Layer 10 of a small transformer language model trained on English Wikipedia (15 layers, counted from 0, width 128).
A neuron adds its activation times its output weights to the MLP's output. To switch it off is to set its activation to zero at one token and run the rest of the model.

Output weights of the MLP neurons that the questions are about. A number n stands for (n - 500) times 0.00043.
n10: 361,492,419,530,286,492,482,604,634,308,406,690,455,470,534,472,540,512,456,496,405,417,445,455,412,496,185,386,538,461,622,350,526,401,673,431,326,239,585,511,585,684,662,569,799,666,685,656,472,370,745,454,659,439,425,630,577,608,496,398,445,719,556,536,700,211,628,419,341,570,568,608,458,432,223,573,508,455,672,565,754,496,460,449,496,602,588,596,277,401,743,511,640,781,612,591,546,327,549,516,504,475,257,690,400,643,464,761,573,596,135,753,537,444,647,380,572,660,187,476,475,371,432,531,392,590,547,424
n38: 450,461,460,397,511,553,337,825,562,881,569,725,524,388,351,75,480,552,564,317,655,541,446,522,294,484,463,330,374,531,868,485,569,701,372,526,485,480,507,549,458,360,587,464,567,464,353,485,619,254,435,396,472,365,361,553,464,518,622,207,623,504,500,539,373,481,417,568,587,641,394,456,681,282,493,301,583,654,527,606,308,566,258,400,578,754,549,480,314,415,522,444,428,319,535,552,546,415,504,676,703,689,535,427,453,401,524,374,786,649,315,473,496,407,515,582,483,541,297,567,585,557,360,584,595,367,542,292
n41: 263,705,700,306,683,602,647,403,564,317,313,398,504,474,666,455,743,433,680,558,524,645,460,526,639,643,611,761,546,381,444,777,459,452,391,589,492,459,658,442,512,728,379,390,512,466,570,571,283,451,315,654,364,402,424,691,574,410,427,424,380,387,284,572,262,417,561,340,324,398,610,264,644,344,746,388,344,451,579,594,586,396,359,416,412,576,674,423,543,583,734,400,463,627,675,408,551,447,410,674,399,612,353,600,343,432,378,458,481,556,685,572,896,487,570,703,268,573,466,370,315,595,613,496,387,449,606,512
n73: 476,706,411,490,517,596,631,366,555,368,351,534,413,552,450,518,479,413,494,400,587,357,497,467,399,665,389,289,453,372,719,745,500,623,547,612,517,568,556,528,500,464,473,510,432,565,514,610,486,414,455,463,398,393,352,300,496,458,578,621,739,520,521,601,507,648,606,755,538,678,613,493,219,440,577,406,768,493,586,463,344,503,356,483,493,503,629,415,329,546,587,413,331,633,422,480,302,359,436,297,378,543,562,573,549,836,418,551,229,507,404,727,776,629,633,599,511,308,507,535,496,507,412,396,411,513,649,518
n75: 511,557,436,465,448,511,451,471,439,480,648,537,396,594,616,521,500,482,503,695,454,538,418,659,453,515,543,436,388,562,316,466,678,412,416,394,556,606,465,420,596,553,385,455,732,422,570,676,347,668,473,506,566,644,647,406,535,427,735,480,500,436,383,621,591,449,535,508,444,418,622,301,646,562,475,611,438,576,390,553,673,460,642,506,471,608,445,442,716,487,313,654,655,543,488,362,657,594,430,472,531,551,497,551,425,421,380,497,539,425,690,494,461,631,385,634,478,409,350,477,355,438,578,474,484,510,503,491
n78: 733,386,312,472,658,457,454,362,461,428,489,525,603,355,326,289,463,489,510,614,401,300,398,528,721,287,394,524,715,453,774,435,562,592,751,339,604,644,614,391,543,108,579,544,557,589,651,544,474,164,514,468,561,545,776,461,575,396,470,460,573,364,568,411,354,413,422,432,309,598,362,573,375,476,334,767,791,503,522,568,436,537,548,471,282,321,562,414,526,504,595,627,424,590,354,535,626,246,658,493,564,523,591,419,400,492,489,515,471,727,590,552,596,452,471,575,366,557,563,519,585,667,467,482,417,457,547,604
n109: 644,422,592,500,598,277,445,400,234,504,512,342,530,515,718,546,596,496,508,453,348,492,602,655,679,392,338,496,602,366,505,396,577,317,704,480,613,742,527,570,245,555,355,651,475,477,292,642,521,487,645,377,474,664,440,373,517,654,379,271,115,396,479,446,288,244,650,625,415,536,546,365,513,687,551,580,452,613,386,488,668,467,467,647,545,835,491,562,584,743,433,433,527,312,550,421,540,279,416,695,464,509,565,259,575,587,466,461,760,500,447,681,341,473,608,646,112,556,795,759,608,573,521,655,659,377,328,358
n110: 605,742,414,473,630,690,522,577,560,747,584,559,663,640,616,413,386,483,400,496,508,558,568,303,336,691,671,440,388,528,412,429,413,541,520,774,382,662,595,395,68,709,610,667,570,508,657,389,566,446,306,539,629,451,518,320,459,587,529,340,424,382,545,476,560,668,606,453,457,361,746,534,633,500,171,500,484,530,584,602,778,564,606,616,573,400,385,569,693,412,353,488,357,436,410,457,417,813,409,635,421,500,600,530,658,337,290,407,508,360,279,766,357,732,417,770,396,457,513,181,335,588,508,680,489,493,592,435
n111: 562,593,359,632,310,489,259,531,533,421,504,636,344,590,341,354,403,600,278,397,619,782,584,493,593,302,467,464,537,431,377,526,467,372,822,410,586,468,540,376,526,420,647,284,437,252,522,549,555,626,546,504,553,567,23,410,492,561,582,538,607,451,453,573,641,671,660,414,560,406,426,258,475,525,541,731,560,547,599,436,683,481,671,695,535,576,471,375,182,483,485,570,399,573,582,563,489,487,661,447,336,588,294,661,690,533,457,468,481,511,478,400,612,241,477,605,265,775,570,230,589,447,361,534,420,608,577,535
n119: 580,530,593,619,449,586,531,462,532,374,643,709,287,727,613,543,654,500,413,183,439,457,549,203,449,508,403,680,511,319,481,607,539,409,511,489,719,437,642,715,235,410,430,538,430,550,308,669,216,535,630,343,493,477,589,468,403,646,462,519,353,415,481,530,564,605,565,563,407,351,631,340,476,639,587,456,726,539,582,500,559,458,749,477,451,636,444,419,564,525,533,518,507,452,696,621,455,463,640,335,421,587,436,782,378,375,601,556,570,536,758,504,449,475,663,608,313,467,346,542,412,635,313,624,421,359,251,850
n205: 516,416,500,648,253,358,689,314,547,730,631,484,604,392,569,504,403,608,617,397,652,420,456,485,616,504,555,671,485,350,731,484,538,237,484,508,559,669,706,525,610,206,398,371,336,470,772,235,729,467,444,358,460,488,429,636,676,463,516,345,536,461,455,448,789,540,614,461,484,433,463,639,606,552,389,380,660,602,567,496,519,576,351,345,188,496,250,488,543,408,488,508,649,453,630,473,339,802,525,315,255,222,591,450,536,470,492,303,508,515,679,376,292,452,477,605,684,504,590,606,559,89,669,627,425,569,409,443
n230: 120,385,660,666,588,602,433,554,504,528,295,525,429,333,558,387,337,463,523,695,696,599,684,352,586,324,546,560,572,596,724,514,530,427,420,507,531,441,557,484,398,437,490,644,500,413,497,419,507,614,431,497,471,434,324,496,365,517,413,521,287,427,591,296,436,624,536,500,423,398,340,594,549,458,534,535,476,409,514,542,497,308,356,674,604,610,553,627,367,586,359,366,507,303,551,366,272,453,573,574,270,733,585,698,525,299,442,92,247,446,515,293,306,422,455,547,420,528,469,489,684,486,518,571,433,494,555,648
n237: 628,671,547,404,522,626,490,371,570,621,550,702,363,671,874,476,421,342,350,576,287,445,596,624,470,423,504,410,370,604,535,451,460,324,409,368,405,408,442,476,538,560,174,493,571,565,526,649,508,619,450,493,550,563,500,504,524,566,425,346,427,379,476,352,258,389,677,659,565,489,559,340,619,311,370,511,224,540,481,712,670,419,434,589,683,488,442,323,718,364,336,571,641,496,453,399,481,508,508,454,525,492,550,468,262,706,310,520,534,435,315,554,423,707,432,559,329,440,189,701,414,465,828,573,581,595,482,96
n263: 530,632,348,710,391,575,481,358,672,401,281,513,619,771,279,452,509,549,441,579,321,516,723,396,644,205,337,658,427,551,527,454,308,366,533,438,375,461,269,290,546,614,521,668,626,556,773,559,382,561,315,549,578,339,367,757,244,249,517,618,669,438,565,474,365,428,440,762,558,400,340,708,649,353,622,611,384,568,391,483,442,466,178,297,393,614,495,323,673,449,672,582,572,319,349,668,450,621,591,341,681,412,281,464,611,441,678,313,579,643,500,470,465,583,679,703,322,414,682,504,286,323,466,230,701,442,446,565
n332: 516,572,422,329,443,520,432,193,228,469,134,744,704,414,523,406,601,679,629,150,428,344,623,421,461,365,385,560,420,595,464,449,602,671,418,660,645,417,466,486,437,624,535,205,356,440,668,263,320,253,474,481,577,406,558,508,512,384,614,412,755,395,431,335,381,718,325,473,241,622,520,684,321,336,335,496,520,322,472,598,438,552,682,428,460,337,241,683,452,443,346,569,560,513,516,593,421,447,471,591,561,342,373,345,327,636,610,370,535,432,471,600,433,413,461,386,595,674,359,524,706,662,536,679,398,515,485,504
n377: 504,449,674,578,374,454,430,382,471,534,658,427,347,489,361,635,598,391,307,460,484,437,627,332,504,553,426,605,611,419,460,364,562,511,538,270,580,512,551,601,408,432,451,468,456,562,508,400,556,703,540,601,664,599,378,533,663,391,646,496,148,625,247,270,465,665,472,356,382,336,425,649,426,252,690,395,485,537,630,322,417,720,696,639,777,307,801,583,547,483,429,273,485,294,528,564,546,658,428,351,623,484,446,549,539,512,345,459,576,402,449,391,443,597,477,559,296,496,587,559,500,823,375,658,500,588,811,795

Each question names a token from some text and the token that comes next. It shows the activations a of the neurons there, in the order above. A number n stands for (n - 500) times 0.036.

Then comes g, the gradient of the next token's log-probability with respect to the MLP's output, scaled to length 1. A neuron's effect is roughly proportional to its activation times (output weights . g). A number n stands for (n - 500) times 0.0007.

"–", then "res"
a: 502,520,508,488,502,504,501,502,492,496,495,498,502,503,574,480
g: 410,633,607,264,640,430,378,325,452,534,527,222,323,623,486,546,367,308,387,452,593,532,389,749,438,358,630,302,355,782,503,645,658,523,584,477,685,525,408,424,475,147,442,490,602,583,443,486,419,358,611,205,500,358,374,502,589,405,446,400,694,483,301,554,645,454,360,429,295,504,517,632,560,788,545,326,435,576,509,428,524,546,625,512,591,458,540,678,536,484,484,505,557,408,355,535,591,342,560,631,457,573,396,310,462,688,495,239,402,468,358,512,453,514,639,263,456,292,468,658,421,691,712,410,522,418,340,338
Switching off which neuron hurts the next token most? n332

" w", then "ay"
a: 502,553,508,501,499,502,503,433,496,507,503,504,499,434,501,506
g: 640,465,577,324,411,354,584,375,487,409,492,265,339,453,598,647,529,592,625,791,524,509,424,528,578,500,440,412,525,609,571,546,657,606,325,170,297,191,449,529,683,533,583,628,625,545,571,482,266,315,385,361,337,533,485,527,617,567,426,411,723,309,510,478,567,416,604,421,502,394,295,453,628,509,414,497,501,286,586,521,488,455,611,610,607,507,501,482,588,774,686,603,266,399,589,383,454,643,194,557,480,718,469,495,478,676,580,412,429,685,552,535,633,444,595,402,594,344,508,736,623,496,835,398,435,693,447,572
Which neuron, switched off, raises the next token's probability most? n38

"ace", then " Eng"
a: 506,492,508,493,448,508,498,501,489,501,503,419,504,503,498,501
g: 458,510,549,585,570,518,704,467,382,355,574,460,459,606,531,489,715,428,571,565,510,535,474,437,415,492,804,580,781,498,631,600,504,691,237,361,621,468,798,396,488,467,312,505,501,551,320,442,544,290,518,547,440,560,430,725,514,517,452,326,492,623,697,487,728,438,370,640,642,443,429,455,581,675,663,211,558,519,400,533,357,623,414,397,622,442,586,483,443,731,582,498,477,338,353,542,559,665,632,303,652,286,660,654,416,463,530,754,772,530,510,598,623,471,787,557,520,471,587,289,520,512,308,391,559,690,715,530
Switching off which neuron hurts the next token most? n230

"iss", then "ue"
a: 500,492,509,503,501,475,498,509,507,499,500,512,506,424,501,478
g: 505,497,838,553,503,560,545,587,364,346,568,457,666,568,609,493,602,431,394,568,417,287,408,484,512,317,302,308,481,620,519,420,701,827,355,507,701,711,586,407,624,343,583,628,354,421,501,691,245,680,549,423,571,545,562,297,665,686,588,664,560,634,571,534,504,590,596,314,389,550,587,533,303,562,438,409,292,527,445,385,483,231,622,615,439,505,400,419,498,396,381,446,460,384,499,573,716,449,581,576,417,656,615,342,636,684,436,807,337,488,467,654,637,567,394,474,574,337,634,376,472,462,420,658,721,528,450,690
Switching off which neuron hurts the next token most? n263

" is", then " only"
a: 499,499,506,505,348,515,482,493,499,500,462,494,489,494,478,493
g: 444,569,644,443,722,333,558,718,416,422,500,454,470,631,355,585,540,310,493,448,580,380,381,498,323,322,621,637,374,462,526,524,409,595,499,612,583,668,343,281,393,196,665,476,420,734,505,457,477,414,721,440,272,647,543,614,399,353,375,246,532,428,604,758,753,470,486,339,328,659,490,391,388,637,606,399,379,564,475,660,556,587,385,552,639,527,486,527,496,627,518,651,345,605,402,517,533,495,603,669,391,446,574,570,418,458,382,490,456,373,517,489,262,400,363,610,446,525,364,575,592,250,749,727,489,362,226,265
Which neuron, switched off, raises the next token's probability most? n205

"ron", then "ically"
a: 494,504,479,487,421,503,499,496,502,500,503,508,494,496,497,500
g: 489,437,322,463,544,390,488,516,708,490,505,518,584,577,441,538,496,212,349,542,412,514,627,485,481,555,773,311,474,505,622,593,415,455,756,638,625,515,126,496,427,252,545,698,405,635,486,536,553,431,819,428,502,768,476,346,571,311,726,411,434,512,498,612,603,666,293,665,574,567,487,560,226,625,489,494,644,476,664,539,415,789,573,381,481,547,435,462,328,591,539,368,461,423,572,505,528,516,373,653,539,787,490,521,162,390,483,389,499,570,676,523,399,473,469,475,499,417,507,490,637,482,677,565,803,480,513,659
Switching off which neuron hurts the next token most? n41

" to", then " them"
a: 542,509,492,439,398,484,491,500,499,500,504,495,496,500,504,499
g: 318,277,433,349,423,518,340,606,594,473,374,496,555,568,554,353,645,570,653,536,471,480,511,507,462,294,361,493,353,551,492,546,457,570,640,681,719,391,457,231,388,253,772,588,457,573,638,767,354,355,700,273,750,425,702,738,757,559,430,663,510,427,632,549,492,672,473,393,239,445,639,472,547,608,349,523,649,305,574,416,631,691,416,560,475,352,553,622,425,563,574,688,532,608,595,498,730,488,491,645,396,695,367,576,527,502,537,381,481,362,565,492,477,221,599,576,533,382,476,554,610,396,763,508,435,543,485,528
Switching off which neuron hurts the next token most? n10

" H", then "ard"
a: 500,502,503,502,508,503,487,500,508,502,457,494,491,493,579,493
g: 515,362,419,680,233,359,513,360,383,685,416,391,474,583,296,820,350,820,579,436,408,617,367,539,715,497,714,236,466,534,483,433,496,573,591,526,524,652,701,441,310,598,400,501,571,414,731,541,472,597,612,592,601,494,279,391,367,429,362,615,555,566,780,514,419,442,417,352,291,665,271,511,649,384,419,497,464,503,508,751,580,439,553,454,628,264,572,366,608,570,328,563,486,572,500,613,386,614,677,404,671,373,452,314,583,639,389,485,304,395,516,485,462,717,534,536,421,615,634,291,576,543,459,571,419,612,499,403
Switching off which neuron hurts the next token most? n332

"ine", then " in"
a: 500,506,613,495,500,506,500,506,498,497,502,502,517,511,507,503
g: 411,430,645,701,672,341,462,365,318,613,622,494,449,301,625,483,701,434,280,811,577,483,483,628,384,510,584,536,617,443,403,729,419,393,392,528,499,553,543,457,475,568,499,522,582,606,441,368,421,499,652,368,462,405,451,426,457,577,484,386,401,295,608,514,502,570,479,355,671,631,467,714,511,467,591,521,427,773,556,592,740,599,645,359,723,459,581,547,634,585,546,238,380,465,681,596,762,614,634,643,545,500,227,571,364,387,359,374,581,126,614,617,574,673,405,515,384,637,629,564,592,578,480,490,524,400,528,156
Switching off which neuron hurts the next token most? n41

",", then " a"
a: 500,502,501,500,133,499,495,500,500,508,509,495,479,494,501,494
g: 732,444,469,549,602,700,696,457,492,322,649,372,661,607,463,495,599,765,571,505,597,833,639,586,355,478,459,568,552,277,234,577,332,570,399,381,417,321,710,744,399,569,647,405,384,555,617,440,704,546,631,537,730,406,447,512,540,496,411,264,202,331,513,582,596,535,629,558,663,366,485,415,550,548,518,325,426,551,442,697,532,384,587,379,493,345,398,488,548,534,460,398,806,445,476,519,416,452,439,271,491,474,635,472,509,623,512,455,664,419,408,517,625,605,468,601,699,726,800,518,547,431,367,483,616,308,563,497
Switching off which neuron hurts the next token most? n75

" ch", then "ann"
a: 502,501,498,511,492,522,491,505,501,508,503,501,496,505,504,500
g: 596,619,232,556,606,641,547,626,577,581,573,405,825,367,489,583,464,310,248,466,517,677,477,363,819,729,501,641,376,606,371,499,853,562,351,494,446,368,322,615,547,474,565,397,442,482,385,280,607,730,571,475,440,745,447,601,362,458,565,575,554,475,519,408,516,395,435,556,434,245,412,569,398,457,577,489,581,586,521,350,523,405,316,520,597,279,481,630,640,488,450,703,642,502,506,758,389,505,600,606,557,446,345,587,475,448,482,573,336,547,586,689,571,599,619,633,726,442,384,476,504,364,159,447,611,365,383,513
Switching off which neuron hurts the next token most? n109

" m", then "ig"
a: 469,551,503,501,448,511,501,491,490,500,501,511,496,501,574,508
g: 554,443,481,519,343,375,542,303,322,611,523,674,154,491,435,539,422,671,725,312,479,486,357,525,374,550,410,275,561,387,494,539,513,550,205,548,538,342,654,663,325,471,449,333,504,646,509,503,581,606,548,544,463,527,511,352,605,337,599,662,453,387,659,341,458,737,319,613,584,515,454,620,843,384,461,433,322,524,235,473,623,626,340,576,561,634,358,542,515,407,420,578,414,226,406,541,439,739,512,640,558,355,486,554,426,207,475,480,450,408,566,581,238,629,370,310,352,416,614,470,483,606,568,583,503,423,400,719
Switching off which neuron hurts the next token most? n332

"el", then " "
a: 510,484,496,497,499,514,494,493,539,510,495,353,515,501,492,528
g: 711,396,406,706,684,311,594,180,847,226,290,605,435,584,630,289,592,545,587,569,489,474,430,634,614,555,420,473,485,569,351,511,559,380,639,503,285,624,419,355,397,587,540,394,614,474,579,451,696,374,719,544,599,613,500,441,494,540,92,543,622,514,441,526,427,492,565,475,365,659,433,338,477,436,375,647,424,620,597,364,556,585,615,443,585,614,391,322,552,488,487,375,486,440,574,692,513,444,525,585,503,398,544,434,435,587,518,600,44,403,627,399,573,489,670,573,684,373,382,457,543,369,352,545,401,456,696,395
Which neuron, switched off, raises the next token's probability most? n377

"ail", then "able"
a: 519,501,500,475,494,501,468,508,502,512,491,413,573,494,517,488
g: 471,600,489,452,589,391,522,559,357,515,530,535,475,654,577,564,455,412,472,495,577,553,486,501,496,490,891,495,518,567,429,488,476,572,635,734,305,541,731,629,458,384,411,513,702,547,618,416,720,623,554,324,613,360,426,646,577,657,480,271,600,489,440,655,548,433,469,210,383,497,218,788,260,588,744,429,452,567,680,530,378,522,559,479,516,325,821,488,478,577,367,484,446,493,572,578,614,610,571,428,416,521,536,601,223,636,297,492,375,623,560,476,546,573,366,343,396,544,257,374,296,541,434,463,267,672,733,673
Switching off which neuron hurts the next token most? n109

"l", then "ied"
a: 479,499,500,389,492,501,502,503,506,499,504,513,502,487,497,498
g: 578,405,231,380,455,508,413,583,471,495,354,144,398,541,483,567,484,578,283,357,489,493,626,526,522,447,496,452,782,431,312,353,504,628,184,408,641,501,516,479,356,504,301,651,312,453,513,466,377,560,583,626,754,647,368,387,602,589,660,605,437,701,470,444,452,496,385,731,261,600,472,495,526,491,478,331,595,244,701,275,579,596,548,518,362,589,601,609,408,487,718,528,632,509,504,534,423,456,624,725,714,637,440,645,473,344,346,483,569,586,614,697,349,315,761,623,638,628,548,415,386,407,533,414,526,347,494,489
Which neuron, switched off, raises the next token's probability most? n10

"aced", then " the"
a: 498,508,489,259,403,496,502,499,501,506,505,514,496,497,502,498
g: 553,677,410,477,438,322,613,558,370,455,457,592,480,796,376,596,327,607,709,461,589,648,373,428,426,467,498,663,587,653,330,585,493,290,703,441,343,486,510,482,626,557,605,714,412,591,512,677,547,583,544,193,731,478,643,415,727,491,652,549,292,565,593,575,668,462,536,639,705,557,587,482,555,535,498,543,442,789,566,570,379,781,257,701,469,446,333,544,542,206,511,431,417,468,456,562,612,523,475,533,508,493,600,560,574,540,652,576,610,681,513,311,578,465,655,425,781,753,400,617,345,431,506,561,282,441,506,676
Switching off which neuron hurts the next token most? n73

"ome", then " represent"
a: 498,502,497,481,503,474,503,507,490,501,500,448,504,507,502,509
g: 447,630,413,512,318,499,427,599,630,456,574,299,462,355,391,547,466,351,576,641,689,625,446,628,452,510,380,724,479,490,489,688,462,494,631,579,463,327,61,629,627,599,365,567,676,475,332,427,392,743,588,332,655,547,583,339,542,474,576,689,533,449,561,474,376,668,605,633,483,658,498,501,594,372,344,566,429,460,268,742,602,569,530,551,424,676,461,364,447,442,382,452,528,763,898,504,358,408,539,625,449,492,315,315,717,830,463,327,545,485,462,359,442,455,504,571,588,523,585,595,332,550,611,397,617,365,505,519
Switching off which neuron hurts the next token most? n78

"el", then "and"
a: 492,505,508,494,505,502,503,506,491,497,512,429,506,491,521,545
g: 541,590,458,493,441,447,598,370,352,719,610,552,503,597,413,216,481,546,529,661,399,685,450,548,617,437,309,353,655,365,566,322,562,557,396,631,471,391,625,422,474,385,514,354,547,541,510,213,362,703,315,638,643,566,473,476,255,535,442,532,236,469,594,583,417,523,326,620,342,860,749,475,428,377,622,351,190,566,465,298,578,666,628,740,729,361,611,596,546,549,527,465,512,342,706,467,537,539,561,382,598,295,230,677,503,551,536,291,569,558,523,531,464,394,478,325,460,587,607,634,584,519,493,432,452,625,424,550
Which two neurons, each switched off alone, lower its probability most, in order? n377, n332

"pt", then " to"
a: 459,501,492,489,498,505,521,501,509,496,499,475,692,499,503,495
g: 383,568,660,374,626,428,585,488,432,480,798,561,409,368,769,546,718,503,429,571,533,348,442,684,618,442,577,314,547,308,521,643,489,445,526,582,316,399,293,609,252,719,539,377,599,327,300,602,520,606,469,469,473,386,617,642,667,694,525,306,632,602,247,577,493,620,624,411,552,332,368,374,366,738,539,463,455,392,694,538,488,475,736,455,427,500,628,532,540,727,273,705,522,534,577,664,595,619,667,593,370,445,564,307,379,561,494,552,416,473,430,748,425,497,280,468,273,575,530,614,484,567,474,549,370,512,754,553
Switching off which neuron hurts the next token most? n237

"es", then "ot"
a: 502,487,496,482,457,506,495,460,500,373,478,505,537,491,498,500
g: 531,358,529,420,335,371,472,672,373,452,507,363,514,391,598,481,811,379,470,574,343,600,529,347,416,694,696,520,358,636,493,286,557,485,681,532,492,494,575,442,667,367,274,483,606,393,461,355,443,642,599,693,491,432,540,522,225,583,373,408,559,352,317,421,465,516,597,546,535,488,478,398,581,496,526,659,380,545,442,545,510,768,576,508,390,617,219,730,663,637,556,410,849,436,393,367,387,532,624,507,423,601,425,549,509,619,489,721,362,310,390,633,327,383,364,557,643,453,337,551,302,254,481,455,278,725,669,360
Switching off which neuron hurts the next token most? n119

" and", then " M"
a: 499,503,497,500,385,419,493,510,498,503,509,497,495,495,500,507
g: 571,371,542,725,589,605,740,604,393,753,596,555,309,526,328,665,694,492,477,539,532,519,368,343,444,491,548,367,717,531,201,549,406,433,495,530,454,435,486,509,598,670,864,808,437,539,369,628,696,668,523,621,505,759,411,401,360,278,530,518,350,441,571,394,457,346,564,411,737,583,554,654,585,492,474,320,629,435,534,392,559,615,534,563,494,472,505,604,557,515,429,548,666,498,415,511,829,380,419,582,523,578,799,476,404,275,592,725,598,441,376,500,559,433,324,505,589,626,620,470,388,293,402,666,454,400,544,493
Switching off which neuron hurts the next token most? n78

"-", then "O"
a: 499,563,500,501,503,507,500,500,497,493,502,480,516,498,499,504
g: 506,304,587,736,683,497,459,575,591,569,484,489,546,323,473,392,330,568,456,429,452,629,397,129,499,616,516,405,568,368,626,433,478,664,817,355,506,307,461,489,398,697,525,605,362,604,349,389,289,689,613,607,571,796,578,389,472,537,617,412,494,209,704,654,541,502,436,580,438,575,576,584,545,372,407,487,466,486,569,501,561,656,490,660,448,679,433,300,653,376,490,482,684,553,438,527,407,372,481,400,605,484,437,501,486,524,790,399,580,505,505,412,231,509,454,580,553,780,443,556,541,212,405,596,646,658,805,601
Switching off which neuron hurts the next token most? n38

" as", then " produc"
a: 510,504,499,493,464,356,490,496,492,511,507,493,493,508,497,511
g: 516,338,402,488,560,555,451,565,479,536,301,489,502,490,822,248,485,387,339,247,325,365,448,517,604,619,452,535,554,682,556,384,568,613,562,495,695,585,588,472,649,707,486,370,521,481,757,620,159,712,619,530,352,522,391,387,536,515,333,415,385,396,658,720,428,556,747,551,307,365,424,511,486,425,520,547,595,493,577,514,293,451,411,513,357,648,431,250,619,279,613,417,601,309,464,647,425,419,567,473,507,608,485,350,564,465,504,814,498,466,555,571,459,531,650,585,389,808,707,340,351,465,602,451,652,478,604,314
Which neuron, switched off, raises the next token's probability most? n78

" record", then "s"
a: 499,466,491,507,450,495,501,504,519,511,499,504,505,495,505,511
g: 442,616,707,560,383,238,505,461,393,530,419,463,552,630,379,458,510,326,606,295,661,584,553,514,473,824,318,663,471,365,510,631,578,469,482,558,449,524,469,502,610,643,291,596,501,290,453,481,380,409,397,495,444,564,513,686,324,810,371,495,331,562,309,559,673,306,489,498,571,412,556,408,372,569,363,451,311,401,403,738,804,597,597,359,598,494,414,442,451,490,518,655,314,354,586,603,781,623,511,390,558,449,857,298,578,391,437,665,441,577,440,402,592,362,549,394,334,531,553,595,513,320,618,289,488,731,520,494
Switching off which neuron hurts the next token most? n38

"it", then "ter"
a: 500,495,446,471,497,499,500,504,430,496,493,491,497,515,498,614
g: 553,524,586,305,560,438,450,292,522,582,404,522,724,498,473,439,474,442,544,515,506,659,326,573,425,448,632,578,487,622,434,594,379,478,642,420,484,276,707,568,580,484,510,399,525,666,732,325,573,736,536,518,360,494,625,696,483,513,476,454,393,654,630,608,696,539,660,438,274,564,633,573,533,631,478,631,724,536,706,754,738,598,388,209,567,437,700,522,366,502,577,697,609,331,544,321,462,686,651,779,587,579,328,478,336,361,450,329,492,561,446,495,478,309,389,378,407,741,560,416,567,632,765,466,361,694,521,636
Which neuron, switched off, raises the next token's probability most? n41

" c", then "ry"
a: 497,484,491,492,497,508,492,504,500,500,495,514,503,510,507,501
g: 419,459,621,628,556,653,567,485,548,532,572,562,537,520,545,309,421,500,674,577,497,602,429,467,457,184,670,417,592,456,320,320,460,346,781,392,578,684,282,402,501,557,376,561,452,840,491,734,513,442,431,307,543,372,474,700,431,388,468,798,383,507,559,576,776,383,376,460,390,488,397,544,553,529,375,633,482,542,416,476,408,309,256,603,397,374,488,594,559,535,571,400,447,614,238,502,670,519,421,501,688,586,775,375,317,685,398,678,229,512,402,543,441,366,547,481,590,360,415,506,499,693,779,624,494,572,596,539
Switching off which neuron hurts the next token most? n38

")", then " they"
a: 501,507,497,474,431,501,504,504,553,512,504,500,493,499,480,495
g: 349,713,276,414,342,351,581,723,697,497,342,507,448,762,327,558,505,610,594,657,734,717,795,557,454,358,247,523,387,570,413,722,568,532,747,535,874,347,573,614,459,312,551,463,542,692,580,451,422,642,502,488,640,603,510,467,424,422,450,488,450,320,558,538,605,587,544,485,321,339,523,445,430,501,228,363,567,354,621,419,493,461,460,359,442,301,503,530,770,515,649,581,530,486,671,493,298,491,530,519,475,500,628,518,523,439,675,531,487,622,541,485,252,434,529,522,435,466,634,495,324,618,682,595,642,558,403,715
Switching off which neuron hurts the next token most? n111

" c", then "le"
a: 489,499,499,501,363,500,492,502,499,500,491,508,500,504,500,499
g: 606,466,382,318,575,483,664,439,299,481,423,599,550,607,549,493,378,332,482,761,583,308,502,493,469,361,450,199,563,385,651,628,299,323,569,358,416,612,414,389,778,637,476,450,445,567,662,441,558,643,250,456,530,399,656,484,651,529,660,439,556,403,477,310,483,379,559,357,412,462,716,522,712,380,523,473,333,464,459,630,346,330,415,221,353,343,611,535,661,461,682,383,703,522,378,624,641,480,324,555,662,687,695,266,442,522,516,414,351,372,321,649,444,501,547,718,486,395,514,491,560,522,723,294,478,576,371,569
Which neuron, switched off, raises the next token's probability most? n75

"ing", then " Gl"
a: 497,497,521,444,505,496,504,488,503,513,506,473,508,500,483,506
g: 673,630,450,642,590,561,605,454,397,701,513,486,602,617,413,566,514,358,623,402,616,391,496,189,518,409,443,583,474,615,376,378,373,181,523,534,231,518,379,609,240,530,591,625,480,764,426,470,549,312,402,666,559,646,488,316,465,425,754,483,511,629,667,390,533,250,401,197,692,318,422,422,535,566,727,692,530,513,271,304,645,451,560,628,367,607,504,646,465,502,424,530,666,558,640,388,477,491,500,601,643,418,605,575,569,488,473,534,713,535,393,602,469,592,292,418,682,519,530,548,361,445,581,380,809,512,601,577
Switching off which neuron hurts the next token most? n73

"her", then "."
a: 496,429,496,501,498,495,503,501,494,501,488,401,522,502,519,499
g: 449,521,498,249,389,523,272,372,524,488,368,675,502,598,433,615,342,409,347,468,389,608,537,439,895,523,551,835,435,574,638,450,669,620,577,654,646,415,451,561,473,465,615,552,655,485,445,554,715,680,564,699,576,188,477,516,377,501,510,421,592,229,393,529,415,659,543,511,403,756,540,528,345,500,471,489,375,105,646,410,532,372,716,511,517,307,646,417,623,554,359,531,252,673,456,425,519,440,487,501,329,451,650,492,694,408,654,736,447,688,613,463,562,447,625,648,602,431,438,452,455,424,467,445,510,412,558,491
Switching off which neuron hurts the next token most? n38

" pe", then "ak"
a: 501,502,503,495,404,503,527,482,490,494,498,501,493,506,501,521
g: 451,577,350,611,489,422,473,430,581,387,519,322,445,498,652,219,273,227,517,551,400,497,544,633,455,384,559,382,337,565,417,385,579,534,373,439,530,467,498,508,549,510,640,498,457,479,527,449,668,345,666,443,415,285,413,433,387,373,520,469,209,423,431,548,265,581,396,395,474,518,365,764,514,330,340,783,494,495,625,337,628,696,429,455,563,581,428,391,360,682,469,514,444,412,500,267,214,497,451,694,495,525,611,676,722,454,701,688,475,510,604,707,515,739,705,746,540,640,415,496,397,746,498,550,228,399,444,504
Which neuron, switched off, raises the next token's probability most? n110

" num", then "eral"
a: 498,505,494,509,427,506,481,503,500,502,511,507,497,497,494,441
g: 486,355,409,447,587,502,531,476,535,494,422,528,555,425,477,568,308,474,467,418,200,529,602,345,412,504,462,539,307,541,457,670,518,643,707,303,501,597,302,530,448,491,611,324,455,563,323,562,507,531,525,367,167,336,606,434,576,312,177,371,521,523,662,401,384,507,367,378,598,576,463,388,555,548,315,468,291,532,337,742,399,419,755,336,510,321,293,756,537,407,620,561,593,221,499,418,592,390,639,489,576,599,305,572,513,477,812,411,696,651,558,466,572,378,359,498,713,390,569,490,468,393,387,436,749,516,431,671
Switching off which neuron hurts the next token most? n377